Layer 8 of a small transformer language model trained on English Wikipedia (14 layers, counted from 0, width 128). Numbers have three digits each and are written without spaces.
In attention head 3, each number of a token's query is one row of weights dot the token's vector x plus its bias. The head spreads its attention over the tokens so far by the softmax of query dot key.

Query weights of the head. A number n stands for (n - 500) times 0.00066.
q0 (bias -0.184): 450638359613336471489455487543375412619412493266603431474411509626503557503375446624406362491144573538470507507662514543743326379394373604560530423513553423511531471448543554570383562621658621503531443624724594471465522518454451421368382514404355546606271491653491487623497514623606513411663634643384387381393436385351599654592534246462294672677673656339485433423571664384704656581442
q1 (bias -0.321): 353449709512458713237453708380480512772655424514259610510442677516567390555560548406338558568355781600402456724559708449429533720647420517528757417333664408431444559415453518674398543382734510500541508608479452442308570559607415435304705466584722544212435449778687688427452359710341438663575294267433509524497697559242513366430520294338435717650517613487566310389500242450508447433474
q2 (bias -0.189): 456315516576634606465518589384433363531577511562380482433230483267712530487634597554533476493343575509690461617521616571457575446681446477560532430374600344335473494640489580588411517568607531467702597371421470678524299358688433429589450376480560477424360474597597525256398408496511213733464408467658636569479622463288614526450314503425270577479554523376296249572807140702470543575512
q3 (bias 0.250): 443593509603483332408529626513650682417390454714356556536504482530429475392589500269778401507710437401549408500311468538365657691720653553598326557340486778385663483618372551458589437187449248524417303496385412325599482408416454559677577725653682507496554531521462639557535549453382515683267504563424575658547505536528245500551385615746724410513097417543560526562453571375160407424632
q4 (bias -0.314): 399417602381595468426560429519309587593608355260401606402400595301347532793496433320585475570381669516691753599482512378500735542545448476585489453280437564736465526363448580636384765529646351391284451511460592394593545406724497355388353531300249446500322524492584676500345323244467495637637582309535667500460638417662611473478582562477345358390673508437486322539612369504581647668778
q5 (bias 0.280): 521600313770427580404521608491699514409465570732454610556473348441460464411500469447547470382573473409469264663299631497536408614298668526555486452470562629245653436496682303437638354207403526507716334402506342561624371463304369620542571610614617503604735652428459641561610590556552292383229527618291367603537347555570337449483612452620638529504425492680580506523484425544402390408421
q6 (bias -0.358): 458214632551639385516577655355319422390539380742530543418473587447513344548763418454320732691304706709291711720397757425311562603476321748514337026454559256117442743454338673719395711348669578355545334442398529589625384338585723286604695145555530460167720540810722590661438550666476475594532399253333600772433540504393725606448485241479565793437739672441611286264651391556465373368396
q7 (bias 0.105): 394438287578353130392509526525608548678338562513653328497557538670500219400555416635458616493271519566349328249536565659565460427362581527312417508667626487492578522305374598377650443444515427591508533379381463646419544496311591487610828354933545477275643563536418374513490667778554448362423486680473436365446610551488740389582401212510602504672528465602483616475386493479629615481382
q8 (bias -0.218): 310641708405780326354434515411185655575589176270319781328615738490430458401412456173505348560338599568752640417614598558335563475794288574598758614430652610727582585342379504460485639232647420838236351822548685351287659454659307330500654800283670302563168733355513616673741275355314545495691698410469205361528446427317375484488757414426476333262330586307591327585736587330643545521511
q9 (bias -0.159): 503449618394566593400355573487333448533514391500413575505490543380462486544557509417254591509280479550623394358610665503494597439494397380428503475633483396565376479500515473544502494703534424468619730506433645666424497478578456470505426347465366403529490503536579396322450416463437516423665526530794493401505679472545742296563750393481424509428719538418369348488615384652657522576605
q10 (bias -0.103): 509281635396537541673605518356412475450565582746650591394619628383589605422574561422522675584598419447669637587541578354523448428635389313698504471582640417412251550644306596672569715490500727452478648712342570538692477410490244474392413184302304510690341513519574560353540497290461458613532282405481321685521436354576436252494582476519393603319616432420592512541476531713444540493469
q11 (bias -0.208): 613342620504496535416541524427337565535654508462624428596770634552468492434477480523269710466460563696436703628447576533425201616399577613576496495669496372300335633227424482559509414585604500605433284630446438468585702648519600482396680211724425419234733482671609615493358517743580678525504346415436086536291533413329534606399346228468621883410395494609813649473441532516563258237378
q12 (bias -0.062): 439430385672591360393368549455452666647651563341518575453368490376577401497559584563308517608270606461710489474532456598386612330712493365538690500334660464605552518455583506437606514487482356685630708493232595657346348321551360453515750361600568557470364728420418329402539503444434369361504427662687413273635820562578570273465587350417456399537549490523388445537699391567583588624519
q13 (bias 0.338): 524697368511416389615377454487607469379357566441595538418401507511397500482493302375641385617538248383550403484430371535619613389596531657366427607294493673575615446605370497454662564570388519464297578504442728496537429435293401532523402557463411641795387606315336371544561537367508465354414478560476639391589405489947340386616682828606623186546429253431386645619414806593444653512675
q14 (bias -0.140): 580261653616525460442402656567483396362535493599377403713398550535466373594705440279419575550543408521503519646413493455490426708472588617469329439571543339292467653333253563699505593699595566240449507578391605414452712548438482538457418285642338626399607375815650472515311552439528637752406372381333338652398592428343522404526493490540514725554519518449637524497532680626467439270584
q15 (bias -0.003): 558421576489466335509345268601380790763582653344552504507622671562375422611353417389484455596448469531593556533620430714759482377559473223535605568493518638799474507137465620432558603586443441463043504614483667397421746652359480457436583508568292489558325471346295354514453419322477744432605567425475355302677441478724654352389638580313485363491559397575652611609465734655622595595572
q16 (bias 0.006): 454417543576725443742619526622574315266443500600573445484500355522490259353836582762419550514697549448445586365469477415483572159582579452485574379546643436468375584677319547459436464432427630438781670485619277453654514437538506547712553315393546623484411551589561394412655613637396631576479133452457423494411444542508500312525421507437396665438391492705493419425404306277732375308282
q17 (bias -0.185): 551676735357606667638530271481235722471532411374459773576815419385412615606424742402393582394451531508553505495518360386467643573536222601607553401300374465442333543543774283431500382419657690672463441577650726469448417585351573358272622679088437447762378826359666905524641268313335628244744680451396563573448377250614372505493779434468289601384563461274583429350595583310533722773698
q18 (bias -0.124): 506300419754338529481429642503427387412662372701369500543538554473611609389424500465504617506385623518553541764417623445349386614574547551597450438436557355192440550400394455754534471436649508444521278612417471461374559599640330589326425411674482457403581543595497779479456552670641465693346539589429379605486597453328504656259419418595516771452533561489500523516587417649357452380533
q19 (bias 0.067): 582446495508311528635585687471513427491665546747600400554873432793568540326440606648434716480612467702396468531343447531622160569530653405450458539802555482464465515595416432569569282472522569456491359602511439483463715757348261711416581326613272620487505438730637537559402551765542670556491342492366182582486477390267433442465364327537647883485395294685695677455217707357623333260404
q20 (bias -0.303): 482447778423735576565426710424244521509777412323401517364472723512724328592622416110312536623292544551442537580562575473430554505533264631479629281440524435455473580361417379408490741436708521513262530703459661566237648315527260367522496398347533508594308626601693525673566391366433701509598496228376463363459586344460660310556829201404617539446586570251701419464795619460526513500690
q21 (bias 0.007): 455453433514455231637442383705507585353507496782620486484623465743353326456668607521294804693581513573388452651449603400370500596631548398289507479392360343528462554570301592450546183689394527428383556400374462375493669535463412623412807562577464794344548597683520500458402405720493623440622328433604336603385550445465449473512485457477564591504362343496564491482373730599546608323500
q22 (bias -0.235): 458461504357500578447540382421358728680533614401610736475430682350477507682476678444546336556277696398711585578735573423621507273515211441603423479345566411484479490539496776651368557535550542727416638474507626630386548558660579410360425488344353274551283379331550485435452420341504217534685567510523617429509540452461645453485711547331286443526699626463357355613715406521557612651464
q23 (bias -0.170): 439437627513673567542556493428232447293604250455443664417430714231596722500422385348518534556446558458562648655503551459396478552372350735714576411377679404350490585401538422636568659424529548663575306826534539599600494412587369314443444449280485322674466535326469620537597497248531505376512547538357363619417400425530382591451619419561456461414620639375606474490768432547449486679492
q24 (bias 0.293): 565816398543409495347462386487432470726226559257429534601782505505213585464342500637572357308636301388554462132717433536727427450490828346461352942803403743735722310264745384234608375443295221624551440725474449277538656859353593635564314840586566477848430387160437466295587526518381339307434543840578348250614514616621432583587445655539490229488468359734614670524356656295526304573725
q25 (bias -0.021): 544535656391380668722490431405453500487578485410534485442570435612484670519486598562447529489562422564389464585495428438733437645390303401609618390599378582490425420631673353489451381548390886546429428464631546570543467531335508621400503560101421562601455440390554602625555431449396604497546565489387558778554247323478393588587590433469388479447426539290555575557517628520556645569481
q26 (bias 0.318): 497460302705269453512288542643794557545483590601500247558525268642594543410472561507626300404612319386552401596385315569472538457515746403410623662590426506508665307616511408551667188615352368492508557470387468548249392508503426753500611532796540593468582469500316314500437503509748392535320486717623459461512562507444368425569205526553540360553394456648392661609462374638328695449471
q27 (bias -0.269): 429536452381622431439618339522283749592481686327539867522472500357270343597544670460425300512388651441742514307542668508536481362838415291525588662169591438810606647415345759512375714617719310667391689534440648384431712553672460308420461545581320423523140585445473525407410445526260451483707597415692426161423663595478698406482585620298390583595500441585355348480457649325698448487569
q28 (bias -0.153): 637296505403307642390682468472555537717602628327607500507500462349579561544515452614379604530337514437563553589593588613567526208328464397599643440641594455422481465252722612628484492535587575521653658670319414606307396647696514383279626128638432423410465471539457302391474490520564458303473289540441487381510638507526947099433436437404272641576799553720519443435334115643654569538301
q29 (bias 0.345): 533602366402327516809295542601723589409215517525633413379472389625608652469398559544701488516565390405355528585638364573625535289441302491379450471508351554306547285864633421523549361516318736483418670263552539631468224474295522668399496655211433561669377534372250343504667540330759413466505612611504619606683310426714326487486551647478451366455500393260152616597570570787526840729396
q30 (bias -0.237): 428596446396590595457699496430373578831597719580667729581370492193577426705460474765182633390386605537441472427450662555323480478466401486436504455209596286546460493275581539379416559529678393683531770461302566622463428500655559375452635274681607472345360500673527737330508467690440232219591500524731782270500754668491756333367612542257330566561923475650536511120553302471500557554426
q31 (bias 0.368): 536552331734382336590328521725678587322359451462550577427573492788274590358342418426611488473626350351399451504470273567634380474631660399394736747461443690738649415549447389377564376531276515509394471500717444304547591556402363701440413755547464594739540552330219444619530486414643617400413633654547138391581388546709191556480615676543532289490283279523511678586399677500581629483527

Each question shows a short text with each token's key, already scaled and adjusted for position as the last token sees it. A number n stands for (n - 500) times 0.0026.

Then comes the last token's vector x. A number n stands for (n - 500) times 0.022.

0 " first": 741832553229774325775263781658825850355211794670420793741763853670711791212740158752745211765245
1 " real": 752800605168849228872255793689845837353176764660542840672614890683791807199680060816737189797182
2 " performance": 725820579197848237831194825727904780375220801637559829655656891735804809215689078831734187791203
3 " by": 744852607189839282802185851697854791380203755615458878694656900683798827171762110799752219816211
4 " fall": 759813604155846199819214780753861767346200730697448919625603837721825770212762104812763223778188
x: 521467584466456501533518493566550448503487508520507479544455529460494470512504509514518514515663529509515565492516499520507473462465417549480564498544424523471489395612549448527496443452437680490478510536505475485504460526415484538465471540187511501458531529511458481587496492490592523511544551513478426712513292397471502533531507502535559529415450518481497460495472535478446543489502
Which two tokens does the last token look at most, in order? 0 " first", 3 " by"

0 ".": 716840554244785330772244772653812857347198800655411806746764849668695783203739160746748188763235
1 " Er": 727843684234801238871262784653799875304124766614397865722673851676746758126688088786696192800163
2 "win": 772868678232784179870275819699756863298095750625313932710674842692792734180702094760690176767113
3 ".": 680869672242820268847205805698788851287121751590365882738680839722718756198743128724722152784144
4 " The": 736817599224778314878283769661824883330130769567465819748746865758711789203711119737664191752210
x: 535476567506487498471482514473687479454540504566520483467532519471531525481503502457536513504560456539494560554442505503458490541546462523481496473569533486472514430569558465532498395490445648437521479454484463500489486509441504545476548554146487496488576553514479467560539487506484528526532526523455483728499289464492487512450443623434526469429493424473509505492489517537517492509473
Which token does the last token look at most? 4 " The"

0 "bra": 723834555262769316785271775663805852342203811657405793748770852666702769216715150748718196756225
1 "nt": 726851654226823230883226787725834831294163819575430823713692901691778802171696063801682154809119
2 ",": 746857623249850304851214849665818812325186807627364842772635876687763814172734113781677184768199
3 " and": 776857627199830299834213799667788836334154798638370855761664890658732796183766119753703193765206
4 " they": 748840588152831272834221812744830865303141833652422895727640892688779832190750104745757193712186
x: 537469533546445540538514491503630477427528543521502410488509527512494466492542482528509517510582481516459533497477512535503458522508456506502549463547463537466495489597535522470516443489489655412487511482526454480503467520380526477482528539111448575538544500495443477564523486464520512511533515479488544717566268412532497525481488535500574480460498467445489484505502572488471483474501
Which token does the last token look at most? 0 "bra"

0 "es": 717829558260763322765259779669804842346208802647395790749762842661701776223720167742722204742235
1 " Jeff": 737850659224830224855260821733798827339127761574375881717662875696785812176688083787654188807153
2 ",": 745853628253822308853250850660775811313170757615320864766634846698744796188725120759653202774202
3 " another": 785811627180802269858276798694842829342170770656467831727663882716712819198715142733720195731217
4 " acc": 741815570147846229807194796693854774388224743658597864635631908669811818178717078838777230807208
x: 530506540460461505567501478512503447440515550562547443479479532482505491489480477466519530529582518445459591420547501508509468496443444614500487507520480508478477465548569514488530510485440659424517510513490479497554475486477480562479547491146492542468514539467423459630507510538528482494566529526535506775543332477506444560538480438513481432400514503439518494480522513495480489523450
Which token does the last token look at most, and with what share of its attention? 3 " another", with about 40%

0 "y": 733822549259762330778282784667799842357218797650394786736767846660694775224724164739713206742237
1 " for": 791856607170819269787215806679785801382168721582476893653686866731771782202771129805719223834216
2 " t": 768776592162835235837223844708795785414202730638565888627601903650746834206693078835667179777238
3 "ips": 786749565195845239834227836723758750458180770660565906636594888599752827215649056802672186739210
4 " and": 780812584175835315817231804686739791356171771650404872699658883642731809227761110740669201772217
x: 532483615501495536512509495506644519406544530521518443443510521513524428446572502524482474487529431541445555485495518516505435463489445544468508501548525458516531493547504499523528418503474643504537510490553482483461543574424513520507500486126486495469508463483478459506577526443543522577532498500477443702569279450518471544494479492536562479446485404431516499518521548518490485503499
Which two tokens does the last token look at most, in order? 0 "y", 4 " and"

0 " of": 734840561247772337759254778658811847354210792654392803744767846676711777211743165756736212759249
1 " height": 701796627244879228810152827747869733404223774695536870656594901724777846210675101838688172759218
2 "s": 733824594187884247822138871755837796348186826675462857740620917669788866213704102811727164732194
3 ",": 737841614219880290836173845670819797334180803671410863760595883680776847176736110797708185762215
4 " to": 745848644139859247804151828721805848350134769654415900739631877700788836184784125782752198760211
x: 538428568528472529534515473484542439402488527556495432487553528489523444499549529531466555492598428534437543521531525516523435528527468511497505504542464456515483492587481524472528526509405657434523506483523489459487532445399557490511484521152553525503528461518433464527546481462530510588530504496500456716568304433528449538488442556516547458416479491409545482504532538506472508540502
Which token does the last token look at most, and with what share of its attention? 0 " of", with about 40%

0 " ag": 733832537244764327768283769645809851339217793661399795728776849656705772217738153744737214758241
1 "ree": 796836583170841209875242798703836850314153786662428852686685872666793770185729066823735170796145
2 "s": 760843588188840261833210849734846832315188813640396849717676898659811824206747088791728176748165
3 " to": 770858612136828276788209842731809837364160725634398909685647859704821821200807118795763218805206
4 " for": 804856610162812246756220802683758803387171680600415929605639838722798755210799145804742241823223
x: 503488591482478484521426486475571478440501517545522464502543520500492458548523495506520536486593494486442561463546536533482493511531420551446522545511471507491473484570502538526551462514437674546493510498491443542531535554427534443490502474176524489491539466481445487579569465514518558545564526515493480713495272411455466531535460562463546404432522418419471493540507499548466490506455
Which token does the last token look at most, and with what share of its attention? 4 " for", with about 30%

0 " practice": 730827548250763330765275765672818831351227795664404789720766842673720769226737171749734221753246
1 " at": 800850658176817282775184827665813805406158703606460885695689843753767777186787147831733243831253
2 " her": 778825642180804280862254846670807859357150711644489877658583864704787808200731107796743206779211
3 " music": 775819617216816268835216879703868789403221751611456861660590912646827859216704091811703205770198
4 " school": 741803652229841276863209866763889728373225749615482819657594880683834835237698127816705205752174
x: 552472523484496509583523468562605519416548478507533484553491470546496526504452498576559503537604441526439537451496491457485398512497464524508483491502463545503501437633518463477517481444466673484507474464566495495528529556484466500481488498070503499490529529472465456560539497439573505500508551538471482676495323453462507493509474560491523510460454474461471517511536534507461518467469
Which token does the last token look at most? 0 " practice"

0 ".": 716840554244785330772244772653812857347198800655411806746764849668695783203739160746748188763235
1 " The": 753815586215793323861273785637833885358128760589517819741722867731713810192705097769692188781222
2 " United": 714813691238779291899232825652875843407128715509565831770556864676748852173606070818715158800176
3 " States": 669810685266816295877174843696913801396178748551524832775540861704756857212616068806681166786176
4 " Senate": 670807672239809288885181819761917760370191753536585777737600841768781831220617102813674193800178
x: 529467497520524517555539455524591450396480545500509441496538495543492582524456502511564454518597460517452546486459448453514490490523469529494436527546496535435496424637454449515526467489494693465538457474543457520501503527472444500443447528164483534490532533478447509600541482495501497506512511541449496716519308421486486499521479570532516547461510438451469573529521543555456487488493
Which token does the last token look at most? 0 "."

0 "ola": 726834560246780321787256774672812850353201804653402796752750853666714785211720150750734199764224
1 " is": 783824555141857266788191819683866845352201782760379886754660876702762828188763122781792238782255
2 " dro": 786799598147847208816261829704830838369204791760414868674599898642804827186729106782754223711206
3 "ugh": 777804556163854196793238837754815780373207741778316934652618879699841789219786106787759216739190
4 "t": 771815601173858200807222855761821796300227768728297863671593871678852808214756109806720203707200
x: 555463526438455523504489441558639525523455504541534439539554522549505497463505488552516568531530439536509513531488540465517523467513431524521498478510475511450473397509581449475554475516443653465494505481522488457509503489440521438489573507137509501512505520503458469507590464470522551476549528498484460731514289402516479478535444541544539523433489488412505526541447515516447539515522
Which two tokens does the last token look at most, in order? 1 " is", 3 "ugh"

0 " team": 717822550253767340768267773669823832347227801655402792741753847672700779228729170740727214742248
1 " member": 685847610221836252802199824750895786316193775620476872697650872730803811187702114793759216786199
2 ".": 641854638250827313837192741662848842280157770572464844739690821711699768187743146724767157789177
3 " They": 727823580190791299825252768723812896254124809589415851793708829700723808200720156695745190682200
4 " also": 710838561180820263808213777752856850251187783648393876753703824726755785206750154726780209712223
x: 537461569549433554588508480526586468467549524564522418516454485489470481491500472544528532491590423564497516475483490522558456527475459524502535489542482539439502468547584511453548469527466636443485494458513466481530444513399531470454533482139447541510597529463478452559525450489544535487497451497470494692551273427481491546511487563506489469428526482492518521569509558560460475460494
Which token does the last token look at most, and with what share of its attention? 4 " also", with about 40%

0 " after": 739842558237768335755254771655806846350204780656411807737775835683712770211752177750748219759252
1 " hours": 754824614166851237807163787737863799386194775652524878684667876771780806191730116825750183777213
2 ".": 666848634232857303835162769649805848304132764600492858732663835710704790184730138750755136797186
3 " He": 733813578186793273870279788695798907278102788624480851772739835740703794163695138712728177711218
4 " is": 790799564164795271813244770662809868336193774714351900767724834719712778191763134715753235737242
x: 512463561529418530555473470604603487499513530556518480519449511461468446470536473491514525475578485554520552543567534571538481503509524538480499439546453525436492497558512491521515475496396636398514464500520471449505511538410520531510526514149487474504568481518495459520535448542530508476467470446472492751508283444472467506533489514450534544408512450475466556524543521541491523468479
Which two tokens does the last token look at most, in order? 4 " is", 3 " He"

0 " and": 735841552242777337764259775655809852345205803661389802752772846668706778212748166746740209755246
1 " has": 767827553121845255807211752711851859317196779685422909711689873739742802197764101774790237817231
2 " rose": 775777568128835207808225730701884811323226793714533815614682841729787788244743103796760235758224
3 "tt": 762817591182857209812200817727848794340189790689469909617613879636837823210742058801755179750145
4 "es": 761831579210843237799177846751828812300179837692378867736669868670820814229736120770737195681190
x: 561431547460430496582498467578624526468479527526568443526537462496479471452486468513513551481538461531425528490472530497524467524484448511526516469513472508460480437559526433494561453514449665472474523485577476471550494554398532474500497513145489534528542544496475494532490504441534501523521515504460550741480263421527488505528500584514545543459487460475494505490460527505483516501521
Which token does the last token look at most? 2 " rose"

0 ".": 716840554244785330772244772653812857347198800655411806746764849668695783203739160746748188763235
1 " This": 754815588193800286865247768673847883292144771611539805746736853751714803222697101768723165752221
2 " su": 743789609212793258816214782627863833335192756626581799708681853657740762181661084801731189753235
3 "cc": 748783590181814232815196779659784831368181782600566877655600899630800804173647047837709180791176
4 "ule": 711775580221827226840177766728885789347203811654540864705681872689787777209668042826683193759181
x: 524514572454449490527514479589581448428481562514554445516517477539494533454450478461492531534564486498486570537492542479513436481456508568498463478564476510433522505588496394530520500508421628513470465519608435481524537510458527471489494502117473493470528537485454493525527547501504526509489580543502510726485273429548515545532478448499515544445479477465492522554485481509459485472519
Which token does the last token look at most, and with what share of its attention? 1 " This", with about 40%

0 " ste": 739826536237777319777275771657814853350214809678412797737773856662705778212734149752740203753242
1 "ms": 764828590208848221856207819733840830342174870670447864729670908641767820188700070789736159727167
2 ".": 689848632222854272851207785679805853317140807619434859731676875674698792177746117727743126777153
3 " The": 745813582216785323876289749652842888334133802575500795759756869739706803196713114735687184750213
4 " infl": 700795670217796279837207759606902822370182774593615771742628884631752841159634066800741200773212
x: 483540514532451497506538493473549434401500542519518465416461513478518474459533492513497555502595547558452580508546527523544474535465441613470432483529479481435529403597534496481492490451450609497533462488507441480495524477465508564490507470146504581458528526514450492548506448541487464494541516585466520785518369486545450480548532432521507483377518539456467544467496544524490496536514
Which token does the last token look at most? 3 " The"

0 " also": 731841552236772326773260772671822858338203804664388800751772846671718779212744162744751209757239
1 " grow": 763802588158847208825218738737875828320197807703418881685686876731788794220752090794758219785183
2 "s": 769839591178864248820187846741850824317192837689400857737616914668809848202740103795764187730187
3 " in": 791860618174835285774180856692810816363170739633446912730634880717788832204788151804739213786236
4 " different": 721826644184863229790158805707862795307179712663515870654542882652835841205699095836741225779213
x: 516532535484456530538492495560556528435504500477509440482568476533539502489466499542482507524576516495437495510529482497458533530524438556485570540504473452492536397688568483555519394491444640491463526521546488488541513458408524494474524500144504550457543534517445511532506461449522454467537514576511494741512311416510447510495483478472496449410512519440528476492529534491481508500507
Which token does the last token look at most, and with what share of its attention? 3 " in", with about 60%

0 " very": 742835545229776324773273773663823855353213803676412791735768858665715784213744153750755210760240
1 " slightly": 745793595141867223785192801729898823392181770722551827681640874692792841214700071819765200773218
2 " basic": 735805563160875233837219815740887766367243770667527828617598933678822859201684073846733192805203
3 ".": 676840626220856294850176782641835843319149793598514835718635871659714821182734102753762134803169
4 " It": 731823582208805270877215789681873900269131842615520831797745877716710809196698097730741148709194
x: 543450531538443503500515508516607530453544500505543452489498492461496475461532473500538519539589469536526531589451515483458460519531485517457515476542484505457512445614501476536463435473408654421489518499536478490543478473402498508523525562130456495499578511501515444533461512466495566521473524496458499732547255436496518533534465543447525536468538478475490552464492552547487488501525
Which two tokens does the last token look at most, in order? 4 " It", 0 " very"

0 " article": 718825546257762327771265767672817844339220796657408790740778840676699767223721165744723208753241
1 " in": 780862618179818305762180850683782819366156696591471926725664846743774801212767154816709217830241
2 " the": 750826601198809332808224815672809838362149700612490883685606855700783817223708114810716220814239
3 " AB": 754795660209796266877196856669843782392174716570536846683540887655744842190647066832641218825216
4 "A": 814788624190794267895256914684788798386172722600488824717556907631721894207650076791589180807199
x: 513563579512496547514461495453624480436481550561521467486502415489505540461484516503559494524555478535541510505460537472568485493514432493470466432444522547484513414601535504520511452476510690503508481469478478497532539492403504562484503543137502483509513551478466485476578510454494476535538518523437447696524247430510518512583448504495500542484493475475419523478515538505504512523518
Which two tokens does the last token look at most, in order? 1 " in", 0 " article"

0 " 24": 717826556246782330771240774651811852352205794659424801762749842682683786206721165753724195760253
1 ",": 751834602220875305827177815638781843342144786667437905796596857692726824155711112804711161786230
2 " 1995": 686833656183890207821121794761843821356166766670480892748588855805745802157681133814711182785223
3 ",": 710840630231892296849136821675829812308157794647432884815558858720753836142710118808698180784219
4 " President": 653865706276831242829167834746886776321181769577463857739586860755787789133676131785699234764190
x: 498457491549485534560494487507551522437456539539486420445547493568469563527453486505567494511580523539432559498486459500555556531518448541487486520558521512489453422630489464474542450471481657456501436494524485482487468483436424526465518462152504488497538535480413492606508452488530501533481484474522477719528300446517511524530505569535501525404556459472471503566489537559427503500519
Which token does the last token look at most? 0 " 24"

0 " to": 741841559228775331750255783665800851352201780662390817731757838677721776215756169758748216760251
1 " get": 824808581126858217802239791731811830352170751728392899658647852717806797210791100800768229753213
2 " the": 784811594165832285814281823706795824385173747655435879643605893678781827231741107782730205774214
3 " cab": 734768581173816237849214827703867779404226748635575849592566900636814855215646044861689209803189
4 "le": 776784592182821271860236865709842766386197776623546801617616896599821838226678043826684186786174
x: 571500509481491496559501453563629468382492540538537449442484473517499499445481487515502488518541488516496566469508529460478463447443478538506483467508533537497516432600535472532514515434467680478458470473558506520480556512485528454465487533112483504491549540514443516509570515443494527478565558508444522713543284476498517549535462529565526518462525435440454542503525503482476484482522
Which token does the last token look at most? 1 " get"

0 "is": 727831551257764328778273781657807852347207804660390788751765849650708780217725157742729206749231
1 " Doctor": 737849651237806252880279863739849793369170766576469843693661887720774787170677082793687210799166
2 " from": 775851638175801283780196852687796830371149703607400907709684839706773788214779133808702224810236
3 " the": 777834626195813314836253855664824831384148700606466887667592874668794827210730087810713219806212
4 " University": 731835759274786276843195869702897741409181681555520838718507823702809794206647098858690245806205
x: 500492507536466548616501484476591492409529516477501479511538422530474570496525497559548557551576491519468557441495475465537471474522484519500509510486498561501471406629447465519530463450461623534480466476566436489477510555438458517474484519126488493461504563448390456556522495517495485553537534520490486744457321427473486470542527576522532504472513480475485505557515481519468479500484
Which token does the last token look at most, and with what share of its attention? 2 " from", with about 50%

0 "nce": 730830547244776323776268769665819846353216805663403786734774848666713775221741152750735209764231
1 "s": 774849595191849251843200842727843845317174843652407849744687917642783826180741085794733165744161
2 " are": 786816558131873256783196823716878831363213802767377879732644895669780858190768130777782242758243
3 " t": 785771571145865210824239856731818778414229777731515869647574927632746862197717095815686187743242
4 "ight": 810756574157872206852243842712783778456194752714573892595582925625773853208706057832673173768195
x: 522539570465489524588469471587622484422495533444524453461510451493510555420453468453560506536555495483470512467475524514437510484491465582496536452567482507449526435609502484500528514508494643484487502492537486485502517505429540476503460480094524528546492477527449520527503526463547516525535565526467468684490268454511472498553448478509525487477481495444471580482563527466481567515503
Which token does the last token look at most? 2 " are"

0 " the": 743838553236769344769267775644819852354208795654402794740762851661715789213748156751744215765245
1 " den": 771830599184829248848261795682841838322166778701523850667644879653779789179706063810778219786192
2 "ti": 728807550203807189828242789688802820330201747644453907636642898676756755195708048806762171777161
3 "st": 740820585178802249828227785732836791327188775610488829635652876689843795197716069842717194787162
4 "'": 729809532184788276852288797719821794350239761611476877580692894785773746218770066796707227839194
x: 543490565495462511483486475534570443442490509590471473489542540460510483508494463511549474500540543526525637496534545487487463479534447613447488489518503549487468464596557443497539463495512648457490500461520477509503461517432490452468477527129514498474543488489422492550547484487521543494551533530448466728544285450438509553482444562526574518486501432418487483518459510487488515564485
Which token does the last token look at most? 0 " the"

0 ",": 731842557244787330773248784658812852346203807664389807759756852671708786202741162750735201754240
1 " and": 770847589189834313810219778659770844332147786657403873763686868684717789196752126758733191779226
2 " in": 809860618173830286772176838655772843373137723604487938731651858730761808192769149816728193803240
3 " 1981": 703814661184883243807084807723825817344169711656508894715514823775784813204681118841723215799242
4 " he": 706807593201831296859209828703828825302135740650511879741569832733772835206689119774717218767245
x: 523492525510447534499511493515555496446514570541451463520548469499529502443551532518511524509586519503511530486483505487501457497522474476490551540537451545460499471627568493556429499482391684422484488451480426474540477524424461465491498503110476543492506552484474445572563497424515527530480497486501490701578300470491523564464483520498545524454553484477487492526550530496474427482536
Which token does the last token look at most, and with what share of its attention? 4 " he", with about 30%

0 " C": 737836570251769319793271785649807859350196792646399797756758848667697780196719148753712196774233
1 "irc": 737828611210840225884209838689812839366152773605467877724671909694764822136655039832653145819147
2 "uit": 723830628219852227880205826751840785356167794602480868701686893710792789174658052836656162810137
3 " to": 742844617147834280811191839747798823352144741607428893727668862724798819195766118799722198818204
4 " f": 751811603169873228804209850746792790361187738691461904624575875648808788174685084838727184743214
x: 535474568448521532463496470525531526440521576497504487473495524481471486468467488491530563553598511557448533470486514532472476520468432537522543469478474512466489438607584482504541475490455613476479491465520454461505496528449535468529531510105501553491504491499485472505555475520495460459596497570590532746587307467509451532560486516512549452375489491446477529521467525506445478473464
Which token does the last token look at most, and with what share of its attention? 3 " to", with about 50%

0 " for": 740840554238772333753258776657802843358210782654401807732763841676711772215748171753740218764254
1 " the": 772833594184823314826245811674806854366141754620476875701643885685764831206719098802724187809215
2 " Four": 777798649209836275887233835674827801394137703563630849684566863673781844195625055839697173791182
3 "th": 764791628194818287871226834682811785400161739557586851679585869685792867215658046842641155821178
4 " C": 713787651245795266893236881658811796352169697535506827706584860669740841191607057819580180839212
x: 515508553492575506518489517501530477404530544509536523446526453493480563426500502497496479484611507566501555447483542486536507502517490525458506463502514558450538428587566493491539448470479676456513509437498463533533520471429523520520479469134490448483492545463498441481548529516498459543517499535470418777532351435535473469616486547468545542447517471430454487512487492517531437504485
Which token does the last token look at most? 0 " for"

0 "s": 723827550248766327771266777670811841349216802655399791740762850659702778220729161743727209751236
1 " for": 786857607167823266783202804678796803377166725585479896660680867730773786196775126809731223836217
2 " the": 760824601190823319823234813664822840378151735601501876669618882674782830209719091811724195808218
3 " Four": 772791648212837278886218830670830795391136697546650847672555857658782844196629051840696174788181
4 "th": 756777629199816291867220828676804776401163726546610851666572859681787866220655049841630157817185
x: 521533533477586486549548527459623466421483500487475431480527433495513524453494470538520463470555491535494518448513519462436538450508463557508477461516510502438513406575507487496506421494483690477526502429528483468499476516465525507488492571105521519509520528531422510485579503526496497494551545528474467698497274463447522522554451559579537503468527492454468547526496531538544502496505
Which two tokens does the last token look at most, in order? 1 " for", 0 "s"

0 " the": 743838553236769344769267775644819852354208795654402794740762851661715789213748156751744215765245
1 " plant": 764817647230837253877213834719892797348192814646459855668610910624809845204677066824713175769160
2 "'": 738818544180797283860283811724818793346226772625463874617688911766754778216764088785704221829203
3 "s": 795837601188828279840213875692843829360185798642437844689636913591817849214733073807745183741176
4 " fle": 744794655143818210804208832692906819350191736703488860639650880659826816194742071823746203764203
x: 489476529502464531463475472527536452438484576565526509479506545463490484469515504541515544523609513506453576528552505475501468494446444495483535466496435493470488455607509479505532511458398627461528510511538493504441493480443538502472474436103522545478514536534475444560553509488510502471502570544455505757511353422551512535567519520505590468387490546436514525471519485458513482553492
Which token does the last token look at most? 2 "'"